Layer 3 of a small transformer language model trained on English Wikipedia (12 layers, counted from 0, width 96).
A neuron adds its activation times its output weights to the MLP's output. To switch it off is to set its activation to zero at one token and run the rest of the model.

Output weights of the MLP neurons that the questions are about. A number n stands for n times 0.00081.
n10: 114 -43 -91 83 -2 -29 2 8 -69 28 148 -168 52 30 -104 -29 97 -66 -2 71 17 41 90 -124 -63 -111 63 -57 -103 -81 -6 -18 160 61 65 30 26 -152 -79 -22 -32 2 -15 23 -112 87 -30 94 -62 117 4 -76 -48 -37 -16 -22 100 13 116 -152 -18 -15 -64 -59 18 82 -73 -15 -19 33 99 5 -59 -70 0 123 41 62 11 25 -83 105 31 54 59 -26 140 49 -2 -99 -74 33 -11 20 -57 24
n16: -10 141 101 27 -112 -127 -233 59 -136 -68 -123 -8 52 137 8 -8 -56 -146 -217 -249 -102 16 46 135 -52 71 -177 -135 249 106 -148 -43 238 67 -162 25 -137 -100 -66 222 114 69 -244 -162 210 66 -59 101 45 332 80 -242 39 96 -125 35 47 44 181 -193 75 164 -48 12 356 4 101 231 -211 112 -76 -9 21 155 -347 222 -340 63 131 -11 265 -77 -15 -18 -290 -145 20 256 -23 -5 -170 153 -240 120 -91 117
n23: 53 -50 -33 24 9 -97 -55 -46 107 24 -5 -73 29 -42 111 105 -93 -7 -122 48 86 125 74 49 6 2 -49 -20 5 33 -107 24 -101 100 7 30 -49 -119 14 -125 -117 -54 25 -130 -73 -18 -50 123 -32 7 48 -107 82 120 -76 -30 -2 116 -142 102 -5 -209 -205 -18 -21 -105 76 104 130 -64 -29 29 85 -14 48 -11 110 23 -41 -188 146 -30 238 -17 -41 110 36 46 65 -54 -12 42 13 9 -27 37
n60: -11 4 -41 -100 -77 -155 129 168 137 -31 54 -29 166 -127 -117 66 -125 66 -43 112 -12 -67 77 198 271 -81 3 -69 147 221 -20 -63 114 -78 105 202 -30 -63 -78 -56 -110 197 -86 -144 -4 -48 35 186 94 29 -38 -208 275 -37 -67 76 -86 -100 -66 166 -113 -223 13 45 -159 -31 71 51 -148 33 0 55 -56 60 141 -176 -56 4 -119 -25 17 -73 -144 -84 61 35 -72 -49 -106 32 120 94 -161 111 -179 202
n81: -23 -5 104 45 107 2 47 -47 -11 -28 97 -137 85 -77 -50 -22 84 -10 57 81 128 54 -108 22 142 -7 -58 140 -41 3 -8 -174 8 43 73 -59 -6 -179 76 124 -115 114 -138 43 110 10 113 -55 30 -67 -57 -64 -31 18 -21 -114 46 12 -51 -147 92 -36 -41 -57 -166 -79 -112 -55 84 23 86 -82 -3 -143 103 -87 -57 50 247 165 -3 46 -123 -146 42 -2 -53 49 -41 59 -173 7 -20 76 138 88
n106: -9 57 -48 20 -10 127 -65 0 -62 64 39 -130 7 -42 43 82 8 27 7 -97 49 91 -30 -28 123 -25 0 93 77 -41 -28 17 -71 49 129 37 -21 -134 186 0 -106 56 -43 32 178 50 103 76 -19 -191 -37 -191 -50 -115 -96 2 -87 22 -108 -108 -35 33 114 52 105 -231 -9 60 123 72 -232 74 38 -98 25 -51 76 34 -22 143 62 89 -150 -60 24 -7 5 -184 66 -146 -27 41 223 -14 35 -107
n125: 73 -122 -9 86 -68 -67 -59 2 -32 -37 77 110 60 75 -62 -104 108 -171 -91 -77 73 11 30 -186 0 -64 114 -94 -43 -53 -25 -42 127 120 89 -41 175 -120 91 208 -48 183 49 -96 79 -9 -55 -46 77 109 52 71 -120 -44 7 56 -26 -68 102 -62 -25 55 100 -20 -5 56 -147 -34 -184 -70 61 34 -5 73 -40 72 7 86 -56 96 -84 -15 -135 62 -10 48 -100 9 -38 -11 -64 2 90 -26 -54 13
n174: 41 12 3 29 -26 -159 79 -28 30 -50 121 -92 74 -70 146 -125 46 -69 31 229 -116 193 141 -61 -18 71 119 -99 52 24 -166 6 28 -78 -84 95 -29 -138 158 -101 215 39 123 -88 128 33 -6 -50 -92 44 -120 131 -20 -43 -147 100 -84 -29 18 25 -22 173 80 11 -118 58 -93 -149 30 -36 -66 174 -104 42 81 -166 63 -51 -126 154 -24 56 -168 -51 -38 114 -56 15 -75 -75 -22 -5 -19 -132 146 -13
n179: -4 158 228 -83 -143 31 -110 33 38 82 243 -70 102 -54 12 -57 40 -96 204 -62 -33 228 22 79 79 -196 -37 -39 39 -130 195 -158 139 -175 -29 16 -221 36 21 -48 -37 101 -134 61 87 43 94 -174 -284 -47 -11 220 12 -159 -65 -192 290 -30 217 -122 -114 30 195 175 16 -304 100 -201 33 345 -180 112 48 -101 -125 -266 94 64 -66 0 -173 195 -57 -85 186 -78 -272 129 -22 83 89 114 120 -142 -167 51
n188: 16 -13 -11 6 -36 -176 117 -113 36 72 -15 -142 -6 0 111 50 -52 73 54 -7 18 -2 -117 63 -113 -70 45 121 -68 -26 148 68 -44 51 37 -96 -28 86 72 195 65 14 23 71 12 9 -5 -185 -31 -49 125 10 32 42 -44 193 116 -16 -122 -145 64 61 -15 -56 -148 75 -135 35 8 66 -29 -46 65 73 67 -34 128 -15 -145 87 -119 -18 -9 51 40 -61 -25 113 -26 -211 -13 -41 -80 -48 -33 -55
n235: 60 280 4 -4 54 -9 48 -29 -175 -129 96 138 118 260 -259 161 -88 -17 149 -32 -172 201 -88 238 -194 22 -143 33 58 226 -35 25 477 -80 -243 74 -292 25 -119 36 -4 -67 -33 -13 -70 -122 -100 62 -71 269 32 9 41 92 -172 -180 -18 325 52 -219 -258 -13 -72 17 126 260 21 87 -16 -16 92 45 -31 -220 -115 217 -71 -120 -49 11 70 -104 -84 114 -359 -190 319 144 -215 196 -146 173 -370 154 -173 175
n257: 152 -15 -191 -53 -135 22 82 -96 21 -73 -83 -111 119 75 -40 124 19 11 158 -186 5 50 3 3 104 -121 90 -92 -166 34 -100 0 109 -74 -65 -34 123 -16 109 -49 147 27 277 -47 -288 107 -101 80 -46 135 -44 -23 -65 130 105 0 -116 155 202 -165 79 11 76 -101 -75 30 41 -192 -197 -21 65 -96 12 204 12 -17 -18 -7 -57 -32 -12 -82 -34 6 15 -59 -50 -80 168 21 125 36 -80 92 17 71
n283: 71 21 -136 27 -100 26 -43 -92 -57 -104 20 5 -11 46 -65 -44 176 -88 59 -102 60 -13 -18 -16 82 -69 -18 -107 63 -131 65 -96 188 109 28 -161 -187 -14 -5 -95 117 -123 -23 -51 -53 -9 119 86 126 173 128 -5 -30 155 86 4 -58 57 -33 -53 81 77 89 -14 120 25 -104 -60 -74 -9 34 -154 -61 -2 -31 112 104 21 59 -170 -59 54 -9 18 93 -109 37 121 80 -130 -4 -30 -148 38 78 58
n297: 150 -118 -169 -93 77 15 30 88 22 58 13 -55 -14 -8 -63 15 76 -20 48 61 9 17 28 -11 91 33 -64 -13 -73 -47 -54 17 102 121 -21 -140 -21 6 87 21 -33 39 75 135 -65 113 -38 -160 -131 -85 141 136 -135 -73 97 -90 31 -24 -115 38 -5 2 120 60 -101 -38 -31 -129 -203 -250 186 -126 -36 91 -97 -9 0 -32 0 42 16 3 -91 115 -93 110 150 133 -35 25 130 -54 -9 14 -95 31
n300: 208 -115 -60 -9 40 -100 -7 31 -185 -4 125 26 48 35 -93 6 100 -95 -59 -25 -37 21 24 -118 -39 -84 19 -41 -88 -24 -34 -69 171 68 88 -26 -10 -68 76 32 52 130 104 -52 -138 -53 -29 103 43 90 -47 -21 -79 -39 -89 -69 -52 -38 187 -4 15 -15 78 -149 -57 85 -97 -39 -138 10 59 128 64 -59 36 8 -89 30 40 104 157 -57 13 58 -56 61 108 75 -44 8 50 -92 -102 -41 -2 122
n368: -40 -84 -95 29 54 213 66 10 61 -174 -419 83 -19 -153 -18 -7 65 51 -46 -40 69 -141 -103 -55 -123 206 -133 -114 -4 0 -4 -101 -12 88 33 -118 -214 -44 -33 -118 -122 37 175 -68 -99 101 190 -60 -60 14 42 -11 176 -102 -141 -72 -161 -54 34 134 154 13 -167 -17 310 312 60 407 76 49 -80 76 183 18 -80 72 -4 118 176 -129 -41 -148 0 144 -148 125 17 -23 58 -214 98 -85 87 39 125 -118

Each question names a token from some text and the token that comes next. It shows the activations a of the neurons there, in the order above. A number n stands for n times 0.011.

Then comes g, the gradient of the next token's log-probability with respect to the MLP's output, scaled to length 1. A neuron's effect is roughly proportional to its activation times (output weights . g). A number n stands for n times 0.00091.

" Wr", then "agg"
a: -25 -23 -25 -14 -24 -25 5 -25 -25 -20 -19 -7 -11 -25 78 -15
g: -56 20 -108 153 161 -137 -135 -7 2 205 48 -140 -125 -31 177 -71 -38 28 152 -10 -83 -65 217 188 21 36 262 -76 -63 96 155 46 -88 89 126 337 86 -69 3 37 -26 -87 -35 245 93 -72 -67 26 -54 -4 -100 45 -185 36 79 -36 -88 -155 162 -75 -41 84 -74 54 142 46 -46 -28 85 -7 -135 -38 -184 -30 -43 61 99 -213 -196 53 -71 -73 -143 1 -28 -6 71 -180 115 -168 -45 59 -166 -155 96 57
Which neuron, switched off, raises the next token's probability most? n300

"\n", then "- City"
a: -20 -4 -11 -22 -15 -18 -15 -23 50 -21 -25 -10 -12 -21 -17 -18
g: -36 82 -60 -92 -44 134 -195 205 6 -135 97 -45 -42 -15 132 -52 -128 125 42 -52 215 13 -35 139 87 -55 -135 -126 100 149 -47 -71 -99 277 -70 0 -43 -15 74 28 -22 35 82 81 -62 -4 -85 -85 53 -12 104 45 -105 141 -218 -343 -184 51 33 21 114 -67 -218 77 156 -145 179 60 -12 -35 8 -13 -50 -82 -61 71 215 -27 138 -44 142 77 19 -76 84 -75 -195 266 -203 -2 -115 -8 18 -85 93 -39
Which neuron, switched off, lowers the next token's probability most? n179

" father", then " as"
a: -24 -9 -25 -23 -25 -17 -21 -17 -17 -17 -2 -12 -25 35 -25 -5
g: 122 78 8 134 -107 183 -183 -114 4 4 36 -35 57 159 129 -130 25 -157 43 13 -137 203 -112 -40 158 89 -68 53 -124 3 148 38 -176 -60 -77 21 -79 -161 134 -4 -69 -118 191 78 -3 -12 -128 34 -149 -6 -46 201 -183 163 -16 62 10 262 107 138 -24 -134 63 14 -24 157 -189 96 -44 -247 -59 109 -115 116 -231 116 28 -192 -24 137 -85 -7 -42 -93 -210 83 93 -28 37 102 66 59 14 -74 35 -92
Which neuron, switched off, lowers the next token's probability most? n60

"\n", then "- Gr"
a: -23 -2 -12 -23 -16 -25 -6 -24 35 -24 -17 -20 -14 -22 -18 -12
g: -88 222 160 185 -158 86 83 68 110 -16 36 -2 152 -111 -81 -181 -48 102 9 -103 -101 97 60 -20 102 13 162 -362 42 -82 -92 265 -9 194 -64 -112 35 56 125 100 13 -26 -50 -27 -112 29 27 149 -88 -109 -39 -57 -14 28 -75 14 -58 -209 9 64 6 -97 28 -75 -55 -140 52 -97 -146 96 -252 36 266 116 40 111 27 38 -40 88 -137 -20 -41 -54 111 -128 22 170 -71 46 219 -14 -36 -84 -94 -200
Which neuron, switched off, lowers the next token's probability most? n179

"mark", then "et"
a: -15 -2 -22 -24 -20 -25 -25 -12 -19 -25 0 -25 -13 -24 54 -1
g: -105 -273 127 -30 23 12 -161 -47 -45 -83 9 -268 -22 -145 44 -7 -17 -25 -100 63 16 223 -66 -28 -11 -69 -121 -1 165 -75 -62 38 23 -28 155 278 -117 -138 45 56 10 -45 -34 -208 210 110 163 52 -25 25 0 -128 5 58 151 16 -199 -134 114 22 -105 23 -65 -41 105 18 -87 4 -37 -21 28 13 -137 45 219 -66 74 -111 124 -204 149 334 218 14 89 64 -111 153 25 -115 14 74 -62 -14 -91 85
Which neuron, switched off, raises the next token's probability most? n23

"alter", then " was the"
a: 32 -1 -11 -23 -25 -17 -24 -6 -22 -25 -1 204 -15 -2 -6 -14
g: -251 -92 50 -17 79 24 83 -88 113 -43 4 -110 96 283 87 -1 75 43 14 -48 -179 244 -76 -136 -96 -177 -63 -216 -18 53 -241 -58 46 -120 118 60 184 -37 206 95 64 -25 77 -80 1 145 -162 -98 -154 -22 178 134 19 -14 22 271 107 53 -77 6 -70 6 -10 21 17 -94 -104 -138 -27 7 -9 -41 34 -175 185 174 -116 84 -102 240 57 -40 -170 0 112 49 54 -53 -65 -33 -23 9 74 -170 84 -98
Which neuron, switched off, lowers the next token's probability most? n257

" st", then "able."
a: -25 84 -16 -6 -17 -17 -14 66 -16 -15 -18 -3 -13 -23 -25 -25
g: -101 -64 45 71 38 87 -9 -3 98 59 -84 -30 118 -39 77 -17 175 70 27 -130 -125 -194 -47 242 261 89 -100 11 141 -172 -52 -117 -53 -6 -87 -20 98 167 41 13 -127 35 -42 -220 27 -35 -128 -27 -28 31 -15 -44 13 -81 -127 -54 24 155 -13 -118 -56 108 268 58 98 36 -91 279 -54 -123 -110 23 33 27 -1 -16 -101 81 113 46 -150 -136 -412 -12 13 145 217 -189 54 -80 -80 60 41 61 133 14
Which neuron, switched off, lowers the next token's probability most? n16

" Joel", then ", and had"
a: 102 -2 -25 -23 -23 84 37 -6 -15 -23 -1 93 -21 -13 6 -16
g: -63 -145 122 9 81 -92 -25 -28 45 163 1 -215 108 153 -9 -86 -64 -120 -106 54 -59 58 96 -39 -78 -133 5 -26 -23 40 -66 217 -92 -160 -136 36 -71 53 78 -30 -8 65 -28 -41 179 59 -96 -86 -106 130 122 44 -100 171 139 94 -52 -75 16 -159 34 -10 -62 -85 -21 22 -24 55 6 -136 250 -39 27 -313 -193 102 35 183 116 8 15 116 -156 84 168 -50 111 88 -182 -128 -253 -117 166 119 255 89
Which neuron, switched off, lowers the next token's probability most? n10

"iss", then "\"."
a: 113 -11 -25 -6 9 -25 -11 -25 -9 -23 -2 -23 38 -25 -22 -23
g: -153 -95 -39 3 -165 30 190 6 10 32 10 -5 -83 95 67 -151 -158 28 22 -34 143 -167 -80 40 -38 156 96 44 -233 -166 51 98 126 125 119 -98 208 -27 -77 138 98 39 194 -9 -141 -186 11 -158 49 -125 -37 228 64 21 -49 151 86 -101 -174 -46 66 -40 -151 -6 112 21 202 -107 -98 -49 12 -82 28 -66 -170 -10 -21 -122 86 162 -83 132 -46 155 -64 -64 36 31 -81 211 256 -112 148 -102 2 -168
Which neuron, switched off, raises the next token's probability most? n10

"to", then " saxophone"
a: -16 -10 -23 -6 -25 -25 135 -9 -12 -23 -5 -21 -15 -22 -24 -18
g: 275 123 112 -20 -123 -2 82 -10 106 -51 -77 -11 96 -1 -78 55 -36 119 -114 -148 -2 51 -34 89 109 -151 334 18 145 -56 65 -4 -22 -88 -19 -174 82 -160 137 -41 262 33 -62 -87 114 -33 -170 76 39 46 -44 -139 -78 -30 -43 29 -92 -27 -6 -14 -8 35 -27 -41 137 -229 -89 -148 -140 -205 -18 -37 77 -92 116 -158 77 76 55 -40 156 159 151 4 266 4 -246 47 -72 -183 -96 24 105 -138 140 -16
Which two neurons, each switched off alone, lower its probability most, in order? n125, n368

".", then " They"
a: -25 308 -24 -18 -14 -17 -24 -7 -2 16 456 -24 4 -25 -21 -5
g: -2 78 -118 96 -17 15 114 82 -11 105 -268 -75 75 -158 -58 8 256 -36 -191 -26 -5 -132 -146 -71 -174 -68 -242 200 44 107 -243 -109 99 -79 -9 -23 -24 164 -61 177 -63 -166 -83 -113 -26 21 56 62 17 134 -5 -11 -95 -76 -69 172 88 43 -110 -22 67 188 -13 18 -48 143 228 158 53 -45 -45 -126 -155 -63 13 -23 25 54 99 -104 186 172 -35 102 184 9 -174 82 -21 2 -150 -129 84 -8 82 163
Which neuron, switched off, lowers the next token's probability most? n16

"9", then "pm"
a: 10 -3 -17 -9 -22 -16 51 -23 -6 -16 -1 -20 -7 -17 73 -14
g: -52 4 9 -150 16 37 -132 64 -178 135 -13 115 -6 6 96 52 -256 162 38 -94 -177 75 -184 -128 216 109 149 -19 -113 117 -178 162 -19 -60 -94 11 -218 116 -98 90 19 -162 -30 -100 -74 -56 -68 260 13 -247 127 49 -131 -125 -36 -32 -62 69 112 -99 -81 147 36 -42 83 89 206 -22 16 -25 -68 -5 164 -134 150 -15 -53 34 154 -212 72 48 145 186 -22 -16 -23 52 -28 4 -29 -146 102 -32 191 40
Which neuron, switched off, raises the next token's probability most? n125

"He was", then " known as"
a: -15 -21 -8 -13 -19 -21 -23 -24 -13 -24 -24 -5 -11 -21 -19 -22
g: -223 132 -30 1 39 139 -194 -15 -83 -41 -123 -18 7 109 144 145 -23 -45 42 134 -110 -40 188 -70 4 -10 -140 106 -159 106 192 3 -134 -81 158 -99 -25 184 1 277 -93 -96 -77 133 8 -32 44 10 13 -96 69 55 -133 248 -161 -19 -21 -83 -84 -87 20 75 -46 18 -36 12 -60 -40 119 -86 71 120 -23 -274 -208 125 121 150 -18 -78 -167 0 -65 66 -6 177 -102 68 131 -101 79 -2 -114 -55 -173 256
Which neuron, switched off, lowers the next token's probability most? n174

"\n", then "- C"
a: -23 -5 -13 -23 -18 -23 -3 -21 2 -24 -24 -18 -11 -22 -18 -14
g: -11 23 74 -40 -95 49 -121 29 29 39 -107 76 50 20 35 -112 -105 130 62 -50 49 89 18 -94 126 -71 -122 60 -80 -92 47 70 -419 56 -22 -39 -44 78 200 81 -50 -71 51 184 185 54 2 -108 -142 -137 7 12 -30 168 -24 8 -51 -219 75 125 21 -6 -31 -77 -84 9 105 255 -383 -9 -204 108 71 -31 186 66 -21 -151 88 -146 0 137 4 -56 -82 203 -90 -14 -165 67 95 30 53 25 -70 193
Which neuron, switched off, lowers the next token's probability most? n235

" Future", then " reveal"
a: -15 -6 -21 -4 -25 -25 -21 -20 -8 92 -4 -22 -25 -24 -18 -6
g: -16 -164 57 66 -22 44 213 -26 16 -78 64 -1 -135 114 55 27 221 23 -24 -39 -65 58 34 -88 36 -80 110 -120 -118 -47 264 -198 203 -38 -87 236 74 332 53 14 30 -24 -161 73 50 34 -4 -77 -115 24 -61 210 41 27 -16 73 85 -254 3 -184 -21 -2 175 50 -136 79 71 -75 -115 -118 -93 47 -90 97 48 131 -92 -91 -187 159 -126 -128 -65 64 46 -41 -191 148 -32 -7 40 -220 7 -140 113 -29
Which two neurons, each switched off alone, lower its probability most, in order? n188, n23

"ut", then "ation=="
a: -23 -5 -23 -21 39 -18 -19 -13 -16 -24 -3 -20 -7 -17 14 -8
g: 69 35 183 -19 22 217 238 23 -35 -95 -76 5 61 43 -100 -109 116 139 37 -31 215 96 -84 58 142 53 51 81 224 -119 254 19 77 -70 -38 -11 -189 -167 4 -51 -50 -83 18 82 73 69 184 102 31 14 -68 -14 -124 -100 70 -164 -142 -209 -20 -263 8 7 90 -88 -34 -252 -69 7 -167 -62 -219 -110 19 40 63 70 -149 22 143 152 -106 5 87 -88 -59 -8 -17 -17 -17 -137 -74 115 14 -154 247 65
Which two neurons, each switched off alone, lower its probability most, in order? n81, n23

" was called", then " Future"
a: -21 -25 -9 -16 -25 -25 -16 -20 -6 -25 -4 -5 -23 -12 -13 -18
g: -44 42 -117 38 228 47 -6 21 -185 41 0 -178 -99 -149 -76 142 16 -27 137 10 -11 -177 -38 17 -29 -124 -88 11 255 203 68 95 -172 158 -17 -39 -28 -69 23 -97 -218 -81 -175 26 -19 76 167 -76 -68 95 -115 -59 109 46 -102 -207 73 -43 18 95 148 187 -8 -215 58 87 111 179 93 104 -95 50 156 7 -242 -3 28 26 136 -218 -5 7 11 37 -192 137 9 157 -30 127 1 -133 43 50 -188 58
Which neuron, switched off, lowers the next token's probability most? n174

" interview", then "ed"
a: -24 -7 -22 -21 -21 -20 -17 -10 -11 38 -1 -6 -25 54 73 -4
g: 38 -210 -60 49 -115 32 28 -133 14 39 -147 -65 182 15 -15 -143 -98 81 96 167 25 -9 -84 -57 -39 -160 -44 -115 165 147 150 -300 29 263 -68 178 171 -98 -189 -128 60 -32 56 -119 133 38 17 -55 -215 128 -19 -20 -123 -183 -33 24 -248 26 95 39 -29 -18 -131 84 -7 30 -24 43 174 18 -13 65 223 -32 58 -58 278 25 14 -63 79 83 111 133 -123 48 -137 -42 -175 13 -28 94 -64 83 49 78
Which neuron, switched off, raises the next token's probability most? n297

"il", then "mer"
a: 42 -4 -10 -25 -11 -22 -16 -19 7 -23 -1 46 -25 -24 -23 -11
g: -83 -84 -166 77 -177 -44 -34 -77 41 164 -139 79 97 -110 -26 -106 -91 -2 -108 -118 71 19 63 -12 -140 -61 -55 -31 82 171 -283 36 -80 13 -151 19 -136 199 41 67 168 82 37 -33 -51 10 -10 -210 8 -3 -65 -6 -105 -62 -100 155 210 25 -4 -68 4 62 142 -111 66 75 32 -119 136 -52 89 156 120 109 96 108 -20 -123 -50 108 -95 74 -239 178 228 48 -65 340 -39 224 -53 -77 -34 -3 -175 -43
Which neuron, switched off, lowers the next token's probability most? n106

"rid", then "le"
a: 44 -16 -13 -16 -24 10 -17 -13 -8 -14 -6 -19 -25 -24 24 -7
g: -9 63 -174 -133 -81 -46 134 -100 -76 -170 -101 51 207 -158 -15 41 -30 -59 -28 8 -164 125 79 24 119 -260 206 106 -53 56 -4 40 19 88 -188 -155 -93 170 -42 -207 96 101 -78 -91 270 100 70 26 -69 -27 -56 119 73 154 -41 69 -28 50 207 -5 49 -106 139 -102 74 -125 -94 232 87 83 98 94 82 -143 70 -39 137 -105 -13 -162 -20 -82 -60 -92 172 -217 -104 -34 -11 -131 -25 175 -104 37 92 17
Which neuron, switched off, raises the next token's probability most? n283

"rick", then " Know"
a: -21 -1 -25 -25 -23 104 53 -24 -25 -19 0 30 -25 -25 -16 -12
g: 213 147 -257 185 18 34 -8 -117 -113 -114 -58 25 -261 22 -71 173 -9 -106 111 57 86 -29 -156 -27 6 64 -25 -73 -35 -71 114 -68 12 54 -4 -170 -152 88 -96 -52 7 -149 336 49 68 -20 128 -119 -92 1 -251 142 49 15 -66 -99 12 -79 39 -67 51 -164 124 -48 26 161 79 35 -35 -23 171 -22 -11 181 -171 -69 69 -55 58 -111 -7 215 186 -18 -52 -49 -99 91 12 28 199 -182 75 12 185 -88
Which neuron, switched off, lowers the next token's probability most? n60

".", then " His"
a: -22 61 -24 -23 -25 -25 -25 -18 -11 -9 208 -23 -21 -25 -23 -3
g: -3 -5 -12 138 84 144 131 12 -80 -177 116 -37 -1 -55 -168 159 -30 100 107 -63 58 104 53 -31 -109 70 156 -228 101 -168 -6 -46 21 163 282 197 67 -207 -51 -26 -88 -137 -145 18 136 20 -112 -15 -39 -36 33 0 69 -58 31 -17 231 -46 -195 -10 62 -195 -7 -63 102 129 49 -203 21 -1 -3 116 -19 13 90 -186 9 -32 -119 15 164 131 -162 -209 223 -68 123 2 -194 -6 -65 -132 -142 148 -11 20
Which neuron, switched off, raises the next token's probability most? n16

" to change", then " his"
a: -10 -25 -24 -8 -14 -13 39 -18 -25 -23 -7 -20 -8 -25 -15 -24
g: 117 56 -138 -10 -2 -164 39 158 3 50 181 58 -185 -84 -27 104 -153 -195 -62 82 43 145 -61 206 -106 -18 -28 -18 126 9 -70 -132 -43 -157 -93 197 -65 32 219 81 98 79 -14 64 111 -15 -26 -28 1 -159 222 164 -75 79 21 33 84 40 38 -71 133 -193 31 -104 -15 83 -167 -219 -161 137 71 95 15 65 -41 75 -259 -119 -172 131 -11 221 23 -158 37 -179 -1 -56 -99 -16 79 51 -92 148 71 -151
Which neuron, switched off, lowers the next token's probability most? n368

" j", then "ockey"
a: -18 -19 32 -25 -25 -16 -15 -25 -6 -25 -3 -10 -25 -22 -25 -12
g: 111 -119 -166 -145 -114 -77 23 46 78 -169 82 -90 66 -174 -51 -265 11 -59 20 -113 -130 -22 -86 87 -96 37 82 11 65 -251 -80 -144 -9 59 49 -121 120 262 83 -159 -52 -4 -165 142 -12 34 63 -42 -128 -93 -51 147 22 -104 -131 34 -199 87 87 190 63 -8 -75 212 3 -1 55 30 37 194 -136 74 -119 315 -115 -3 96 -43 -55 62 70 153 -12 45 -16 -31 32 77 4 78 192 37 263 -13 -47 103
Which neuron, switched off, lowers the next token's probability most? n81

"geon", then "\n"
a: -15 -4 -5 -10 15 -25 -18 -22 -16 -25 0 -16 -24 25 -24 -19
g: -89 23 -116 9 -5 -152 1 100 24 192 10 -4 -47 291 -183 10 131 -161 -129 99 -38 81 -1 60 78 71 -167 45 -10 -41 -41 -46 181 -93 -89 -58 -179 129 218 -2 -13 123 -188 -90 -150 165 34 -85 -79 -19 73 356 -187 -160 98 156 33 19 98 22 -14 84 -29 -123 -110 -48 -180 -95 -56 39 -20 111 -24 97 -229 32 98 1 49 226 50 49 97 36 7 -169 -18 -93 -1 70 29 -141 160 -126 36 -105
Which neuron, switched off, lowers the next token's probability most? n297

"In ", then "2"
a: -15 -18 -25 -8 -16 -25 80 81 -15 -22 -25 -12 -10 13 -23 -17
g: -41 130 -22 46 -27 28 -9 -43 123 53 58 -176 -435 65 91 -306 -42 -135 -34 184 21 163 -6 -9 126 218 63 10 -276 98 -122 128 -10 89 -130 182 -53 140 -6 55 -38 -57 183 88 -14 -131 -94 61 53 -67 128 -72 220 80 -108 70 -73 -46 61 133 44 36 29 -123 -135 -82 -7 84 -94 94 -65 32 -117 -33 105 27 2 79 -81 -13 -65 -96 56 -143 -56 -28 88 -63 20 51 -15 96 187 -228 -114 -39
Which neuron, switched off, lowers the next token's probability most? n174

" re", then "ared"
a: -20 -13 -24 -22 -20 -14 -25 -25 -22 -22 -6 -3 0 8 -25 -23
g: 20 102 101 14 -97 -123 -177 -161 15 -69 187 -82 -161 -49 -14 134 11 -129 52 25 -108 -13 37 44 -181 -304 -48 -116 61 -5 -75 46 24 51 111 41 231 171 -88 6 -92 -300 -162 294 -40 128 54 16 24 107 -2 7 11 38 54 17 -120 -139 135 28 94 106 -174 154 -94 70 25 -103 68 141 49 -20 32 23 -3 -41 106 -71 -175 14 160 -84 -30 -88 -51 51 -250 199 56 -68 198 19 -14 -43 2 201
Which neuron, switched off, lowers the next token's probability most? n368

",", then " Edinburgh"
a: -25 -7 -24 -25 -11 73 -24 -21 -19 -25 -1 -20 -9 -3 -20 -18
g: 31 44 -150 -154 -31 -2 -63 101 69 158 -132 133 72 -47 6 60 219 134 260 -85 -147 -49 146 -197 -59 118 149 -5 -19 169 -274 24 94 -144 -74 -10 -225 -5 71 48 -21 53 129 -8 71 -83 -60 9 29 -127 -236 -259 119 5 155 -84 -58 13 -126 -25 26 -32 127 54 87 -128 196 -251 -19 42 121 98 -50 -3 46 -165 -143 110 152 33 72 14 -131 112 -25 -105 -45 -118 -79 4 9 -52 20 79 79 134
Which neuron, switched off, lowers the next token's probability most? n106

" Conference", then " Centre"
a: -16 -3 -23 -9 -20 -25 -13 -22 -24 -14 -4 -7 -25 -22 -13 -16
g: 26 -259 -8 -167 109 -60 -21 -140 -25 -249 31 14 15 -111 209 -175 86 -28 -189 -24 1 115 -92 -71 -115 125 89 37 264 159 -34 -239 -128 34 -14 25 -32 -169 -47 -145 48 77 -37 -92 -66 77 122 -48 136 73 -87 -260 -178 25 30 78 60 -115 -76 143 75 -34 81 40 168 174 8 34 64 219 -54 -78 14 -80 174 51 -107 47 180 37 57 64 -39 75 -231 132 -59 120 50 -29 32 -65 -37 157 -6 66
Which neuron, switched off, lowers the next token's probability most? n179

"-", then " Holy"
a: -22 -10 -17 17 -23 -25 -23 -25 -11 -14 -5 -19 -24 -18 -14 -22
g: -149 13 173 -69 11 259 11 -73 61 -76 -247 7 -108 -20 -71 -164 -258 17 147 -63 -22 -156 26 -53 -52 -111 -143 138 303 142 -79 61 -213 -109 2 56 -157 166 -56 39 22 -3 29 94 223 -33 -14 92 -141 71 -66 -54 180 91 63 195 236 -41 38 -91 -17 -29 -176 74 52 -114 89 53 171 47 -18 31 13 -1 65 31 69 -178 48 -37 -57 -60 25 -140 83 55 132 -124 -108 44 -28 -58 -61 48 -174 177
Which neuron, switched off, lowers the next token's probability most? n125

"- Col", then "ony"
a: -24 -6 13 -17 -13 -24 9 -21 -14 -19 -25 -24 -20 -15 -1 -9
g: -82 -13 169 -22 62 -16 -134 10 -155 -29 26 -20 26 -16 -3 -142 110 -68 103 36 19 60 27 -52 203 46 -122 129 464 241 -53 11 -98 -43 158 81 53 -20 -73 -86 39 40 -147 -7 -42 137 -50 -176 -167 9 -57 98 -118 -92 -47 -103 -81 -90 106 -228 30 120 -92 33 -6 56 7 -95 127 -19 -1 81 133 -308 -22 102 -25 27 17 -263 6 -12 102 83 25 249 91 -171 8 41 -83 -79 123 37 13 -144
Which neuron, switched off, lowers the next token's probability most? n257

"ance.", then " He"
a: -16 101 -15 -22 -25 -25 -1 -6 -5 28 316 -25 -16 -25 -23 -1
g: -66 -13 -22 41 116 114 215 89 -81 -202 90 110 182 -70 -92 223 -216 -15 98 -2 120 44 -249 69 14 35 160 75 115 -264 -38 -147 38 -68 115 135 8 -125 -38 -2 192 -86 -13 75 82 35 -101 132 -8 -197 138 118 65 4 -73 -177 57 -146 -62 212 -236 49 -129 -116 150 38 -98 -93 57 -43 -16 141 78 -21 125 -38 -142 -39 -85 -97 112 136 43 -66 -27 -146 -38 23 -114 -67 -77 -25 -168 112 87 -12
Which neuron, switched off, lowers the next token's probability most? n235

" pull", then "ed a"
a: -24 -16 -25 -14 -20 -22 -24 -18 -7 -24 -3 -11 -25 -25 71 -25
g: -70 -65 8 141 -71 -81 -8 33 -140 35 98 -96 -29 129 70 -18 31 21 108 -11 -49 -181 -94 -245 -194 -67 -104 12 -19 -51 71 -49 104 -59 41 99 -101 282 108 -55 -57 -52 -18 69 -24 79 94 -110 221 -112 94 -204 324 -121 72 33 174 135 -58 -63 2 -74 45 -97 -178 94 120 67 -215 -84 -189 1 177 257 35 162 -18 -110 -197 -27 -34 -28 -38 112 -37 142 12 45 199 -12 43 -33 -119 -124 9 82
Which neuron, switched off, raises the next token's probability most? n188